Layer 9 of a small transformer language model trained on English Wikipedia (17 layers, counted from 0, width 128). Numbers have three digits each and are written without spaces.
Take only the direct path to the model's output, skipping the later layers: a vector added to the residual stream pushes a token's score in proportion to its dot product with that token's output vector.

Output vectors of the tokens that the questions are about. A number n stands for (n - 500) times 0.014.
"′": 507508486436566511534549452492517528516516519544512508521501509482502498451487529498535508539542585491456525496513510444528431511458517500456480517511491457523454497467487481490519482524469544541562492502541452414490503501512538527499501466535461467512536474547357484494470482476511504475577544517541575437514524535495446502511552507536484513508472468493496442539509444498599464500439
" Pld": 503445463471583505501486451499553545501528496487512503534554488459498472495528480490502480521537535496557514529484475498499469496487506479476461482504538441464515486497535489505509545523461518463558478529513490498478476497533523481523532484492467496520536512494352505486485505472523481425555476546560514481572542551504503532498533518556485499502426462491520451532538498463598489496508
" Candidate": 488497483490526488504498468503535527519502509502519525542506487484515486499533529496502528498509504489516520511484472524499486534496512462498463525491455469504503499491496522519489560537482515519551510499483488479467469480529496478534496487498523508494531527485366488496489491511540482439541478525535554464543529546495472475478495470542462531487469459457490466472517475479586471493486
" Succeeded": 491503502508548479513453470502572527512519529501527499504494502472479482472553481457485482485566569464502526559478475476508451537520523489481465541470526451471479472494453484489534515596505523529585469502550511428490466454526520480524495481518458515514544503492330500512449510501513521437486520514521541485514585560446509523541461480568462453489481458513528435501516460512616526461456
"ically": 491501495483535501499502463481513508522541507488499507516489492518474505462516505464505522558469522443521513494474451485477456555487501445480481529510496443520500520464489509478510521539464517498537468465503478479467474499477470453493535458504491510472542512524376535480469507516553478436549472532545567442485558514476491477467514534572505525492462492523522500494522458502574472511472
"Cast": 516487492492552484501513492485547536513530496526480512499510516485550516472519512469520541526475534491517522513475488498477494525499505490466499516504540440450505468479471449523505558509451515504521489480521492450519513470504510478470457464541504497494525512504366504511528473514527481474530474524522544490512548521509525502493499499526480471515490487487520482481520460499589481503416
"DST": 508517565420573475495515414489538531555458524555572509516530489453440528378492463499523490542600614433482511454443430454495426534520503417460484454517544477465493482422467521487511553556426545512570490488522483490527509494506518516507450495517414434480545544532281525507492522520550447403530516538607535464548544581538495527492563475565489453489449552521500407477530447517664472482412
" chronology": 487450520415555489529530453482533519528518514489531499557547485446502491514527484520490527538502531451486485458465449494513476501499528483473453543525507456518488507519508482539517492522483499483487445495511499433538518482504544512487526464531476515517536552447371515534486509480519485406500526528511533537501568515512544483511503480482512543545461465522533404499478503503599540459448
"ulated": 531485517482533453525512468477490469508514501476509498551523507515450551494479507485499501472508527445515496521508509521506433561519461455474475505497459488492486509480465499532468519535509521529489472497530479490491509501533527457507534491512506505485477527492375536505458520473497446452582479525553547509506530503497518497465507508499490473524494515480530491482550465528575474496429
"action": 482505538446515463521515449476537521523510499541531493523491499455474530453503503546506515491516488481489473462501488505468462502476516474470502500527527458452488460483530496499496528508477484485515460511502499478472551477509517470524472515518472504480487496502378520526476510513515486430530489499518543494486538494519491479472480476523462467492481522535513523480489502500566471475444
"ently": 464513513483551441491520447468503544544490489515510511543560487491463490460451519441492514519520527462517526494485478507453458540484547453526444484510515431469461522479464473494540564567468515483547542501497496547518507497511477478448518467487491490493521513489370548503443523502543437430544486496543547501506524523490538502479511501528530480511467503502516487507515450512580501472449
" Nomada": 556476544439693442512498349493575521530471531502597523517546519449518472411538514474484545611559636441555541443446438499452360614518509436421456566503531417447424448502452449508506566602424500524575449512607440389410526450567579515523494506577480451519531562522029517537439560535585469224615483569569642447569631667544506491455526412683464467525414500486544363486520387494833484431372
" GK": 527498529500560498507482428501534511490503515496508505501503513482491524465524506478518493511520524492516517486471466499463466491473511460471473509489538459463452488512484507487505561529471534489516486485513469457484489534514484488529480478504495507501526511479352490508508516489522452436530459538530543485568549540494504513488488477537478481499463506503508472519530494482589477498510
"Born": 495467503479550494482511473508527510494498513535503506537511528462512501513495531503506508491529501516506519517481490515498498504476476498497453512494496460452450524492472499519506548522468489513516496532533527475478502489516508476517461499542477494506484516502378497521494486496520455475537509536525563501531531528484510474499464523537493513473476479469518478524534477487579486483449
" Preceded": 484480514509547504513464479515514509521536476496508517516508479506456461455502472447516488503523534533504524503461479562480482544520473462505436503505490454474469484475497536454505564590474523465500480497523487496497521476503506514493488508482498500542518538527346520483444533505495518424484521539495521459517544550468480503519487478566479482486484489515532467520515469482600489485448
" area": 489516504476517470501493471493494506503508486518494516500497489495499519512512505512516488499556513510500493501498512518493487502510483469494493488497521491463496511471503479490486509507482496508489505488515471499519500506509500479508482514494497461547533514500443518502525512479486466467503511505531543506520511499500510484504499501511509511485474500495523505507503508491551502466457
" Genus": 503498539496578480494493473496535526487493501521543476509498506508510557461539526504508519540541518455520545487511474506492514515468487508517498507499501488464489488503503460496524513525503487506549459472488476502507555438506533482538537520499512455490505497491335509513451511497508459396500493566517524466544530522502495486481517477556487494479479504510510460497500475471615487457430

Output weights of attention head 0. The head adds the sum of these rows, row i times number i of z. A number n stands for (n - 500) times 0.0022.
o0: 468520434398549601365539415623781421533529557439655366597501718401609467590532340473548638510404613376381685367544637500324357512434504400549397425631533541600473470532555546566460451292514621458582497784582416659470409494355535418432519437733290662549604371610572532489579174620391525698473291403401361449546351460267133450619464524624358561416413354402612435462473489665267355513476
o1: 503464400572406473457300467320533403549550524468489571409389380674543671690600346507507454529380526413398468440492601469337342357494605659763709836429364688336705535430687429622501599436715582378332503635339185613581555370563484410385542638348523595425465528548718784317565469581553500336495305494566451668632537719471429557557206351695315667208449630542654636575590314257519617404396
o2: 463187407264704530396424634677631468486461455434651264503731556435566611507489530756564355201597487538514476454397504172570450679500533462694230529582489441482427449589726546524428425303322176711449387721610387464366685538392516400305613321494391467448510373567625516408556619493417604593557435635485311877591436380393157265602560574684554501668457430511436569567336482520320508238667
o3: 472494406496487497491476614489433438485542622442366428582644466338687368758342586502535579328460528564629745607512560487395497652540379569606505378501308425233624368430415790633498684501399521609549506352480646688449546627443594541573452456352495447343461224415552444676306494663417423676490405421639491465478234277287628618505577380620389645470589372392399513529432527361591537585629
o4: 399696570784626707386662379541310427383858344800695460489691449740457565477361596372867290403606565408326408395461582456662291448502295675397437644415483372493414511451611423557364335720317464601610553457341321423360409459636303582461544402270339224494578531568527677522662697475548580484463623615618258457444569436717508609527398540576509378697544659420426383570496583620750554522361
o5: 527542577425589388454389589450534311371486286353444577328470554599401603488639547665384651605438486639508357641558637407634485506500577334406820564522502527442487462544317543359400276539506481347354604479395419544403606537625461269477461666420534460348538468530436373581440522667394355418276621498349512440536393532619566493427684359537580446413384800390462459678487666380459594555549
o6: 329581426695579506576655549332503645546574027617520393383556576456462356081512491311646462831437556490338360510564462462624664455616301612504414421393439476769351422407444274263650551466322617583457576550686478697619366386574533532572502373557497542404300404682548539505400480473521577526553349513508554476430502505583418449599429687469464496568436569453562559482538360578166208718498
o7: 481577719556595387475355343407175462394417432529419452478452604437427674567533458399431601513683462636694412531524534601633609682669440475715583551603483416504555552648580474301391503620584388473466295475531564449659409264430574551670521343600700362482604631565468458525381599450677370389502483376696580649593460422397516466545418435401602460550668496681441495673557590498541573465538
o8: 387664498277347429381426408616548507381765656827613388180645560740404578591443463613563508194467614685294620539354431337723513681484553467497235572764606524383460445394488737713450483516366398539625155655514376552605632744430672546579433651296440447387558459397471448600556392688445461389424578662655256846543451448524543426702607427508614532454536447558497375582461562327698653425327
o9: 746382508506672564658607447568572492614337602579512368778551469463601427557405633307438548494441413399519457478445487547458286703494594450442387537597621381546352635513302572459498502374516416503569523337531676460532408652516534281375489383556443504401536595616458426645465580312562482715674667451441724369334472405516616505407637475366558533537536301504466506512637496696635582574602
o10: 596614561541606387448456646597465510401599425493571381466600390584519750685559573488482501423295702423534571371638605514524512519411398565559611521437391467665466543600572685497559488479276475560458483663459263359371484397496482393321563445560551529464418396764650389604507543495630516438532430603547541399462572517434480642740681457644654524365467482388616597655530658557356475513591
o11: 505393540394392494470541523705405336812358653648675602329502558406501631386428505619352492451457544550788315334439362461641433572284424450432496582675652318391609504432412546400421292293624259437298572635539593458570770476368398524524448537434340453573421864514525577389646690568611555374343570464368491594704512423516595377605603250409503348453567656557429504503397573352278689549745
o12: 404514560342590355433611364436500504603713556307405636554825494397503395278438279434223580491424453405508632486313416486561628616513329341558348401589476478567733560417492456706741516607454577425510375617650611495520606608291514456376484631724636348595615454327309483581564563632419403457509520546413453578298676407405806309419446706430566523527389811389780490513504685498782380591335
o13: 599405629539604504703418589344469728309632561436444314442317612624683594592509539741377406766491527461494597511533463353431463573407402418402466354386592719179555463495605538388591445575696732502623502551436423637484480330460502667650360423487527603597575495484610480519480424535695294423320553330348559534395664737643613652485545484526477396552536681487422394442367470417768460645606
o14: 524441452645689516543658235605511504619334473472331396629442575350431296455555517266421476625543463285568714752621388586352475879559295597543283664487394479529398537585406367664577584706614440563453437417622465334657255714437469327349542218304558522527365639483663570349406544579555643382584433380510452371606564499431502480664548538405530558712464394543457519499592264639391474539515
o15: 378541692310410422580386490648230525403421643383514658460224460352274669359556290731447512580635431512540411467476240585479628471411648436560579412381463548654528636539689642340495492384498492389250435571481454297523537655357365545551507523668344663653460335505466414452629418455455701432453591443340561494600423480609223563206412510468405340469518659522481563436456412506629587313366
o16: 428397606496471681579530568591567576617351604396326426656485567393601459663453667158513526590355575577433565543477659567594424458507405398850372558271531510401419601360583413599532668489514770686409522466592532586457479451629585313231228468507414510362461421772566541604464554408458373574433341240413594675432449492730389509503475589603417432462609474626672503628521546210699373527453
o17: 521544542402358456485376492517593717499537422480576573523669453370664529539206536142680461553520559437445597660434518560507426684449535438498369631755594166559628742444511460647368393437554545586549493518546499487723436409519525306342550611607384610433551659717582624462479519669742327404522497598681514439404440355541477436868409586492488518431542560413561653575626653560472436560651
o18: 603671600370507450593528782694460404432462555497490462493460438600616527504294493573508492432555585496320497658419633443377422515495487464405731653431527428422304364422411458425594439522454370719580580634528470281521603576601567475383387616467351436404552421491422406533714666452605541629410712692416545459452533548704354377576689502672450496564525444265457467502664535420603655536531
o19: 644608614588624440531660418735290764494686693543314338577294323521649518520595499394318364514566350527480530424691355519692676744330505543323441375448424469682391499398448542606459564600490446577469491424347473457435508439340290614634348271705345431437731672492786622577502594458559703395663482465640396418591465738598497413414469460556678569740481476464540451364368623365715542493414
o20: 586547650602492181546507571506431521425440582474378356736525566360593351656456608525516561399435442487334557373570544383532406631391535658363368613472493454484690506520575479623403580539427289427583634459418421457457459368354396510525343528370232498307456182576477619604484192329464633638508753463395730275474372369314364655369338381407471750357548479553374391342526408467309710381360
o21: 628553403312467565521476375554530716442424488759490527461578448624435320193466379374415445500336589376382377261430500703628637474370364575473463481696696445597394349421632264453510463437472311287422413657555237730498616840574570475579369641651415420245554879471657507546482818581572666524516499881854416512911481638616631421558624470505505457450337375803500377511372662313520793660675
o22: 506437561410423556631481666452623452596452463557292591560472357522569547637511529596540554516402488508412498438562481600387490417565467490415457607380550436496390374663620382473581439679565526497707647625602472357502291238474492358531439487500656595559535578393442421552580465454605622349340523407239474459598646632637566507453412602419593515640571598450641528394549424572364454418530
o23: 549595424363514577547373629536606399505253514450601838448472419547511585506415537620440504696595558599565351866507529688531348428594497531533724419552486525273419641414542413546590496526551488449349405513479452454408585565599457365398532543367262301454323412593516351416507476576572551653466764448512513412565539245472563498546414107611366469434616549389645440535402428442307499209547
o24: 443505614614732447672537498574519485397605602675260295531505376493794299744376521526454667674445311484470391457522664507582479562673412386408402501530507464376425655354550448583432625585578392500662309515498580664424632178368436373738457379472477415061638480532593475746421538526717586493587239323606481590472457602451554616316177572409532506534603389471463480421321607451615657509452
o25: 612681554586318492617375412729418322568348507404520534629492474431378504643337424324604542434571550432433523684459665512361533509587456451710507216427526497249522629486598452498420768624369596449365674507450396542311503786624473433465426422437548696736453506464608575472459626609409434600484369279392444366561465538750394480397632403772326482539624559501456574641743607555596384552714
o26: 387450400833519710233401502566622430558313514385572487238481607449563468713531510642775484688497493720617285446543634618561391436439368574496705219604596630424615444448400554527374534502761670396498454621594520901486655342475261650812730576399350483442402443567327417445520507506437686519254072462530221627717465542564280483382384410603385441538596375441438262416153461528476662374580
o27: 434483459397406409531403535347302653314557457545510470425497494478376708488449403731626439608813456561263614806234495577369581341618432481583660636613342386524367624379649513472471630646447759547488447522394568431878464577357634379471569629483287647517467482411438491383595433428655542539714539609459592821428477564570338333541076601582224616612465511480716382411605474357709513575275
o28: 563384555396663551505356523574606431352444578519666428454620526301470382645440354479543493427455553475514656336520622497471492479646547387443276576626635460393528589501378619370449369379628281398763457544428546510282522436374477605649637461516652426607483541484560327483426470609542289540523471471610448553441434474465528624539529509552481408423419448662236532585481613796705714564476
o29: 774678522624493359487625407465376546396679466354350576602488343511555593480605418525311495644490327335496457428482472457369600584429552719328578532611434417432650618515517615561451495657531385339494604557436490499323522514468576418558523436462575507408629642512548657516384498616518591309451462610492467115494397610397596574396402420530634627408366575367568513382402559522540532494492
o30: 601514287441450524370344496483543469311460456428426457363609478581458605528534465671513543437471495425375533402568561384420664392505345651391560481562303546557403393500484618619470736634324547433503579567434387555560650863296585575550628529425623494456469377271618505419323490538559570523515363733501419588758526598474576512521621388516564557375716511462596371520477435482266425560605
o31: 777699431599326514486383342386481443467339612685530522613562498536574511676388543360641562466400318418365360288331606512446421384427588647505545414574454471605499620512442385595268753407580368380588562481417457551466587476618464676627530454587608522532500493455524464565422599297681648458628535738695685541632388494610437535504270525535588635404749201587419521395352589559505605561506
o32: 543539546473288441546484552467632622578419352412481704584628529433433336552464666598428403476565419506712525529535449399599552735481556431499543371521676486482757560695670564626623409660287635576421579529566573330538459475525569287350501484482468467769524594587257570564503383544530364472426581413387563190338528281408626568626751439346590530394557565465586517545437592697250382425593
o33: 549359660298577458455567501536266469241539500449599484425554438549437688441681503561445592572467618656468522463490576620503540441579554495480628578538577493767430539405523828276659466424364564457319408560442570571488407643295660514555378581484520553396669459441353437670455369491344418511597597586520682536450338514560569376397598486558448259360571568448436279635528568289759499591408
o34: 549694565517428259645529345506210465486584457608466485454390462570163534538608461478521483388420586476583536491395545699472426434315341534564567427430483481549380516349586372535544624511709535278534500446478441467473433353532458711401466443505730620666410503670525349585560774532531582490590566469592585558473532540653663579316361465710446659533336706628551538444429656430856705629496
o35: 626469260296603505728492733354531543413479645503426285462342446472595420661505466845398560572502491545557456757653527554502478514589576403385629618496392566302356539510466593555572454666574486676643599428472549444417414400475501591592427437452531617411494486380553511500586495694574473377411503508513759484404628618690627531492593431632469534514630535464595622466543377589774559531429
o36: 510461520354545604740502655527597539461458382326447688546385406332702438442525629487558396557550411517450452394679633615522493402467624518538634597323567546472530274416446399528520438489517431548723564507541542617503612336561414412630452612712314421371418426579647526526511230547526500648420650375658373272469396602389296536440487475389402493485344541581192561368286502466416534521596
o37: 655667617733522388518343501425376575381639379570744581358487525560430663403478605435570402621549517479415527417526359336391548390483598562613490409519561483610543615615303633217475705435282434437325535585483172430595572628506359413707572382659616411538471359717654494527354507309774432474457376552581665392539416487458409635812587507587555575382508316431368536661481450420281484526551
o38: 628575324184585703382482396713585629437512518624651534585341612594446434052375374530348366632531557558356520330488358516574460517367413443546413434504550563486422297435549567698692428511297487514612469797501415676511510749342502518600493655678370465478643573488690509466396473526523567724527630669680596486490506631792412304583519460660451486509569725591702328489456436335665208508593
o39: 442581384246574732446683606350640337577572431590484723511405308564699514481564581612644618456242418610647442374636450508548289242591489553739542736417421548439362339571457384543571439583555490549685441393479309459398547468460515491407355621326675324317393444440600694475637470558583773366411413681483508376540618419533558696605531335507441583377567477446420638499475329518519625341413
o40: 396588507561312380559465580470395691513563376642349493642489672434633510769478568622671479327639430472507391462549419348502526575388363606605661403473729420369358300471774401381398468534466528705516615630418364559778495468470730569369380491608325428672632408580412595434571449360480478524391525632404485406556370346422485486437497266513277741416547523404793515390498624488385450350438
o41: 514519485612626447540233627528524549284435550442438458427502534468470645790775853574582266528564596419650398573415682560438398431500442621727677509343520530307477391545551394515340406734565354725470319521464407442511515524663627464601568497321458553644550360575563379438308567467542469534463393484598353521554558442560361388448632399666479629513591160582227510596293448363558439394745
o42: 513322594610570654382491552394424473329421452380250173579560526590419532553723573537549521493590543607514573542564725436517617396727622471547595581453463507571396447546401340335619528652427515703617500477540491368416534512489683450476530325547959643432497548388540364470473618379586592317638357557536591704379760773489404320535557696512542458737485499547610629622590509465709385550390
o43: 437432234604521420473410533253530447415495377352302554632654580646585431490441708460482565606486321383350593599682538503545356403504652611486732670493283483634622389550543349490683455623479414620488540431540420466714526542610572450576682425519542521370558173356485501504516441580612611569536605608626548469479616490279336461422506659413571609460435344476596516515401339550255460345317
o44: 436506558460560199475547423569448521433616484553467551511675486438477503529667502669490685461428589424394585603577352585701578464456430356412568465582579312580358328589432403312522397563586426324541599407395268629475501355520596366620632552647615520493546460349436284418497441588389659446509611453547538642446594465504733553310563448485503656733335611611519453418606615451411695420403
o45: 484473542517494559475515466578497450534452792384519491508602341468467575643571266554421485637534412377306348485351268502508537522631414553304575568531280472544468674496652608423423507439672548410244632442290561513438626602486560577424644398364391409684662241207318542412414407668388615631631505495248357669501418469637556680098584380656387488567615367517743432494768282813574732229289
o46: 378525765217644575532604563557437465535352473376633566628602487345834276464711512331433453470371507416595478494447599494442357323664404524724394477424577431388487544474524334509592437528498350552693428516608483477318561422447701553440377432524497418422515313616569469578604618452574482681532457302477545529197505354655408299484477527524475478595646627444314595528446376325596475401542
o47: 674411601465576310805440547442756507563421608761709468505649357395633275630609422519318521447430532426463380562334652445528521488704638475417316578514668488452703665483591344768512608433430392359532373509566542483300493189605405356446496456316512606544276559565504548386431395469518401319780590323480641783266533461323681384691153597343449661565572483508384710485470430371391438545521
o48: 595173419718620663442128608350496452489341617269389678629460523504593498630425530324365247673523597407652483411397369481480639491536392556575353684270440614564698629593626518584458431524380612544335517494535496422615423613362360139529520467472622553494541639405628579477210502554566391319344274516430542582527705644518632492416523648431656468354670668551576620714514435409596128588577
o49: 316322611530391519495346625485465532613529611333378580335392473502413564546650547642396471557574517557490491327494582620226561388448691487430520578260408677499653436490586643610624421464470445459450450672404589559566527288495474475582509606568469673491521538259559434549433386499362501503502630358574371537439572836516622521436465442490577393526559569676348459437366398246303537402604
o50: 504460393671276590538518540586415643481381389466680467398446482439400575271469586797774299587742484536365278478440501498425690347411560489240530461346480562640397547369468727470251579278303612514394819456456651507508619203476291613622582633514317429477367627524340472636457384294454521568490537526582626456521356560754446623453353675414522167389454633518561380294435460452264432559491
o51: 501434381365496706515409445240794573759473516678538260388446619553360409765731548646425524452296597660535486541550547781281241509599619512444453518718472534454402573625419577536324311464574481366600401483571592532559280315321563615548562321502542575510578494686591335649494568546522314549588457276514526492652564352524872493537356325441633569466591486559821501587279277561502630354512
o52: 378523519527254580653285660345352635351744550616446321352580399702423686701523478501653384401513649584385256518488624600552549316692758629294593366611595526332592547303788595311446244717313375443497445588545446566474604638525654591805392522630566616526538356385482407705675473814427465404526349451651260560583619643533453406315574530544442472668300515561740746602514617478863491387344
o53: 525520581345321674481586465336621543618450370628570693493425451539545454545627426535520435555494466593504524339469454620553556216483458618627696550574580468683452447507436249538492583400565734486682430586558505523638559392481601523497502677444487673557444630574534612439574299393731543357501424648455441540419472658352423416688178567391354577390479477470546488368361494437426455604447
o54: 623460498432574591619343415438448683299318582600532521491378760674486425625613541768362379454672443631452354509548562321782553532568592487440529478391813706252574458585778462488396398592415764498554466410447436466513484423540345500747372418581446537655560408594562479554520381495602402435483758352576476616496489493509387452470558368485412540466551656506580396615275597515775395518321
o55: 289317484557590628375467356552612505595540633337325356513292532538407544410469443374499607644404522423488718713543527567058224727488658448449322648412468607226464581467522577569591332528779499584543425643415560562453263444560579381259586485507637742493568699464612539388447548564306414501544499370512398259457703727672662456481364490607441444634403773339651546548668444535662282457504
o56: 342330694597530439463379482380318613490417336422369423507351623465748558709726585718628428547573524571671515455531516405431524499523473432745599544391533675239541223547464390189318467381767600383520490344378289731746616112380467528759466631593621629455383347435629453566464312492627588489465408233592464680516430582342398700473446322528314645552361499648366566460491417358494778395560
o57: 305468296427441552578672506433434465737441510753568335520552621597500479230208496607502486347544419619444484549437363345694414619471550487571197561556414614376567483351498567463537622315404296621548425541615592477667660415412349651574457476602406491438223251450466565711695403496674617644572683485509565590504451395273371528621440571446406471500309463534690566449516431674448564481313
o58: 303438399618557567283219525307545514182390242425496608599629688448498163307487458643671233503748613405677619585494595380741668602424479411584594550512496615483716278532445164419441320493517470605659486427376413508556491517462524669532788521569402468613405650311441570211467465566564448489356613673686484543385686442252523602414437534277500475408494752694316514545335552727654478518420
o59: 568555603588560466463374389394233552433625394531572490426168442610499452621501282575530354553706457429733691578587282491330452760536574621386825384493428543526436431537300681379595342333622551467335341390408485397558401688505478616674658468308391589676571577495608313480572539530528485401593555590679302424440428470533350390528458369541352524631416570173293618500528328516674592582528
o60: 541311184535717448509482535374553472510574359470372347342601531412450551507477485637592733389481293426573236651539717337360341688734630658386585612613394425388479608433502764524561309514689505585592476204577724414475396497589559526324609453202676357371399463522376405549493718531360577417693392556703422373426557195371470352457632586438620478322339263429445597450611406697422427477428
o61: 432540616513486543336204460444515476444610556458570659361590580552610411570469406522506496542344513516514404372242500365431510587476431514507528462492620653337587601410538635565440384421576543410450463619338457684482696475542529472363542506619561207430466470625420348604376589511412398490376566543683432444390470362626816613352416387491635517317661798435615510589320658422647576474397
o62: 530230304285509615690786419456482563614471465519537535754495594300580413431361439800455767576369433337505557491600434580524514395531459447503516403403496580494481542458672698506691492437299594438285630402438452634256597646447447415467373525583371500518163436444530494593799378529326732428634583498583620231571485375423504535446487570384280283457253540548488507404343608466451581690355
o63: 411354548321412653549645418567378369569716432574477515509309691645392511410435469755425568608638537622277447670335352552336515442491623455582366690556371618422351509411540455617613509549406289610561436662547511565604589489456691630517401437473576577185474420321554594532569408624344733349437675570672474448428539779536564459484379591482631318553497590822453391411397405259649613261329

Each question shows a token from some text and the vector z that the head gathered there. A number n stands for (n - 500) times 0.011.

" tour": 483591395422575437594497430522551417371589646437520494424456523527487513445466538468525464525547467427565496517563486513377497560511459452497607559505539605471541533546557477570570479544548490
Which two tokens does it push up most, strongest first? "ically", " Succeeded"

"d": 579581504614413480598437455516439419517640501451545536498465594429540550566578358633447476588563418403517565606561525559642517461581582495566573451480404501440549554484675588451434454489590546
Which of these tokens does it push down most? " Nomada"

"\n": 350455383625551451560630555548540506526602642457474535488689418618417504415678425614418601739586412523653444458638711368501492484378465427409357565490507536396508363455457372506632294555334611
Which of these tokens does it push down most? "action"

" |": 533596339578452432630477365528440428474690493474525490464484539581479508594682448560552466500567450433595644601499577472560488483422505489559659529530474543564538584497662533646515321533609517
Which two tokens does it push up most, strongest first? "action", "Cast"

" and": 273490433561463594537612516521532557455600540415332417623585416647475602420611512490468590701560492452583535603615589562575534569497552326484397399492351482439546464367604395684668395549376642
Which of these tokens does it push up most? " Genus"

" the": 576502507484302434493438463536590380623548450423418400636422455496397599377524353464567462547424572494505437526643598454570474518485390443542447411580463501434516508601610700536485507585487595
Which of these tokens does it push up most? "′"

" both": 533586388562513460557406409567475535550603493369526561550493490493422634461623445507462454534565412407570556511572642458540375420508506466505542521520540496361450538576561637540429435570511554
Which of these tokens does it push down most? " chronology"

" 14": 616579453656465429547400435561487479485533532472588513507523560519453489519699436605463485650686335464596509501596672475497454426483453509509515555462507483372538424472486541346484339479595510
Which of these tokens does it push down most? " Nomada"

" people": 492602389610562388477523408576546571484590530385500670574484490551400584467682470640515521611645466415542545448571607446573524437441407517494497586435545459413486480519541510564538496555500383
Which of these tokens does it push up most? "ently"

" Central": 480578415724479377544489374545521332341703581371579485470531501441503453569757494505562487594626409381666621568600514431476637531530465465501531579535457545533431464528629459460595390430483486
Which two tokens does it push up most, strongest first? " Candidate", " GK"

"|": 531560399644468504550445521478485560555584464548547499462564431618376499453733491625398498738668340561668518398576721331499458378407450576362462639493579473482470478414385424356544349598552493
Which three tokens does it push up most, strongest first? "DST", " GK", " Preceded"

" +": 611493419457417475641527465555467541569632459441449593455564468734453445629558398572543503540540499479495569584466668375573458471450533428496613528527439510598567575446561510663485373530580500
Which of these tokens does it push down most? "ulated"

"master": 442470477580499363462525503625469558659643517493579584499676488578441328604677362665536530613634382547648545434428664338495467598330511597537609623500413413497528498493463428425433268531442481
Which of these tokens does it push up most? " Nomada"

"el": 439645303570596489521496436481511586488580471439471585619505404646400601431675501691453508627631392456608511502642664476478489441455435455470469595485586430487512563431584517535586444582532458
Which of these tokens does it push up most? "DST"

"4": 543624237591436388563386400462405441600637547384577646454475559634422480541740473677508553731686437379618522473451660339500525460448332517437551678502586486538563490566490473558397411541483400
Which of these tokens does it push up most? "ently"

" six": 480583346617546468482444504549530534436573534435583437548509450617376532503705498549548494637624355462657500493607642434506540470404442518437459565483575482501514460487498499436523388588594601
Which two tokens does it push up most, strongest first? "DST", " GK"

"To": 516588369715431338435458492521436578555591476388524552489474527588380484586614581556567516660760358426594535551455650473550511476422437432579605567502556476455613481442594540559493381609596507
Which of these tokens does it push up most? "Born"

" 30": 562669394796444380574373381516507338393683594360634450470529527552429443588913541495524526697728306352722633491562587444515573478486424551478519590451412498520463439502605497390520312461573542
Which two tokens does it push up most, strongest first? " Candidate", " GK"

" Box": 511605440588456442510434465503588418475600513329556628549423515425528500528626498409613481525559507354539562437599511473510515617498486352589586575511454661520466478683624509585532469617418451
Which of these tokens does it push down most? "DST"

" 20": 513673395758472470499408434420521447383746555396631540538522478472440497538897642583521521702658339435691642459506574402491680519396410542539526650503470477571462497540628352412565340506457476
Which of these tokens does it push up most? " GK"

" 2019": 462466260586490404569483415497484568563607523452510620470568379697455397398693418640500471703694367476755528388542703323432465413347428480384420629421656584419583394403450456505503272459442413
Which two tokens does it push up most, strongest first? "DST", " GK"

" 5th": 500614399648407393603467364494471347423728574396578495478466472533544413557734480523587485547591391374645673547514529458513580548471489489531579572513447577585505462584665495508531371446555560
Which of these tokens does it push up most? " Candidate"

" Sp": 428541426411543519597428471511528504429605649396485430511535507544542670471443553373460479447387609375511529584575537563440463521520569307495551496606518578354454574589598526676555429565551595
Which of these tokens does it push down most? "ulated"

"mb": 605668301756418407639377434455475460500635515410621556536458515603359504505861615672414464780761267518675458478604699309543480380417445466389524647491619314338540443493511420375518293582578463
Which of these tokens does it push up most? " GK"

" are": 447557377616538419493482485567513521484575538452564469494526451597380480487666461575532496655636384465648497493593664419518522486409419496456481607491581494485539479473505504471546399586581572
Which two tokens does it push up most, strongest first? "DST", " GK"

"ing": 496633468596498329496487463491527444428641536468642576437491536509501439507684529567575476578613445405615493495578582474467511546468404481537521611542486547554526491519623515447477353505500542
Which of these tokens does it push up most? " GK"

" Back": 502621427557400317437510491518431581675575523514555474455509560513442476587559623611490528652698398433575496462443606456538442557470429584590582596531468504496656455431541544444505403605570553
Which of these tokens does it push up most? " chronology"

"  ": 546609368572470379553396499509344411590737537433562678516485594498591543671572344681499508526630371328555602612487530585630519423521563473643678417487354543488618500587662541481456385527562597
Which of these tokens does it push up most? "Cast"

" Olymp": 539559434500460447558443551518334430623730513455505654534487591491644568687443292690489512487563396359500631606492481638694503431549632484639671343456283585507628528558657556467455440522551625
Which of these tokens does it push down most? " GK"

"\n\n": 534456389595491178458492532575466548724629640556611606430738458714418300541689381705546542666704303531690474373434795273457483527312418629522537736538358446495641420508347415393476150521484570
Which two tokens does it push up most, strongest first? " Nomada", "DST"

" FIFA": 476737203486599417507358536358496451457675396433478696549465415618463590468675560685486529637741353464645534421558701516441473445420416462471545606525634464555637572592602470547595363642493542
Which of these tokens does it push up most? "DST"

" /": 522533442577442405587443360421538407498675556413480523378492457517512401518593545409619496630517466378622548545517511421399550514484469445504531640575534576517495428561582407603531429488478450
Which of these tokens does it push up most? " Pld"

" was": 437567365497576367554565421610519384426565703456512474395550494487452431477532481570512498626592369421592478499566565492365453594511417511467519592464474558445564470549531502496626488464484488
Which of these tokens does it push up most? "ically"

"CO": 475507455640414358480559543530515485420594574393505623568493497550498538522545517583545489634606473438475551508549566452558614491496432477481457535526488529421543386520536485530533456499367533
Which of these tokens does it push down most? "action"

" in": 484482468589505479591549473610516462463524499398517512531389439583355612394664426601534385572581523465558449488702653386570602441417465467523579467390543584439457577413526556553469476578488392
Which two tokens does it push up most, strongest first? "DST", "′"

"7": 591562488564500433565437495525484441462511495411488535514461566553461483551617435598518491608648406436558495513572567461547520493540488467464548477501517489488527456506526553503449446484521549
Which of these tokens does it push down most? " Nomada"

"–": 516560381529406448590547424493468468482629518430488521412444510546520500564594465549546481541553505424544595533499476533581520507455539468489608513473408532515579549478632495609418445505542498
Which of these tokens does it push up most? "Cast"

",": 420528463488539457530485460587518439460625650390552439479522523436530585507547482363566462463368575374501530607557565534407474592480518351522533597617471560397396546680593534662499427547465592
Which two tokens does it push up most, strongest first? " Succeeded", " Nomada"

" if": 584514505546351404499413444565572369636572502372483442590422505463417547419594326438553477560424550458520475499567595439570448540497380438532475490545437505463473476669543682528441518550500584
Which of these tokens does it push down most? " Genus"

" 0": 517507367473397482548573451541436569583602505452443595450483426645574528574533369592515498536498561475503627505364603423577519452424548526489634609531442603565579545511533452638504445525507454
Which two tokens does it push up most, strongest first? " Nomada", " chronology"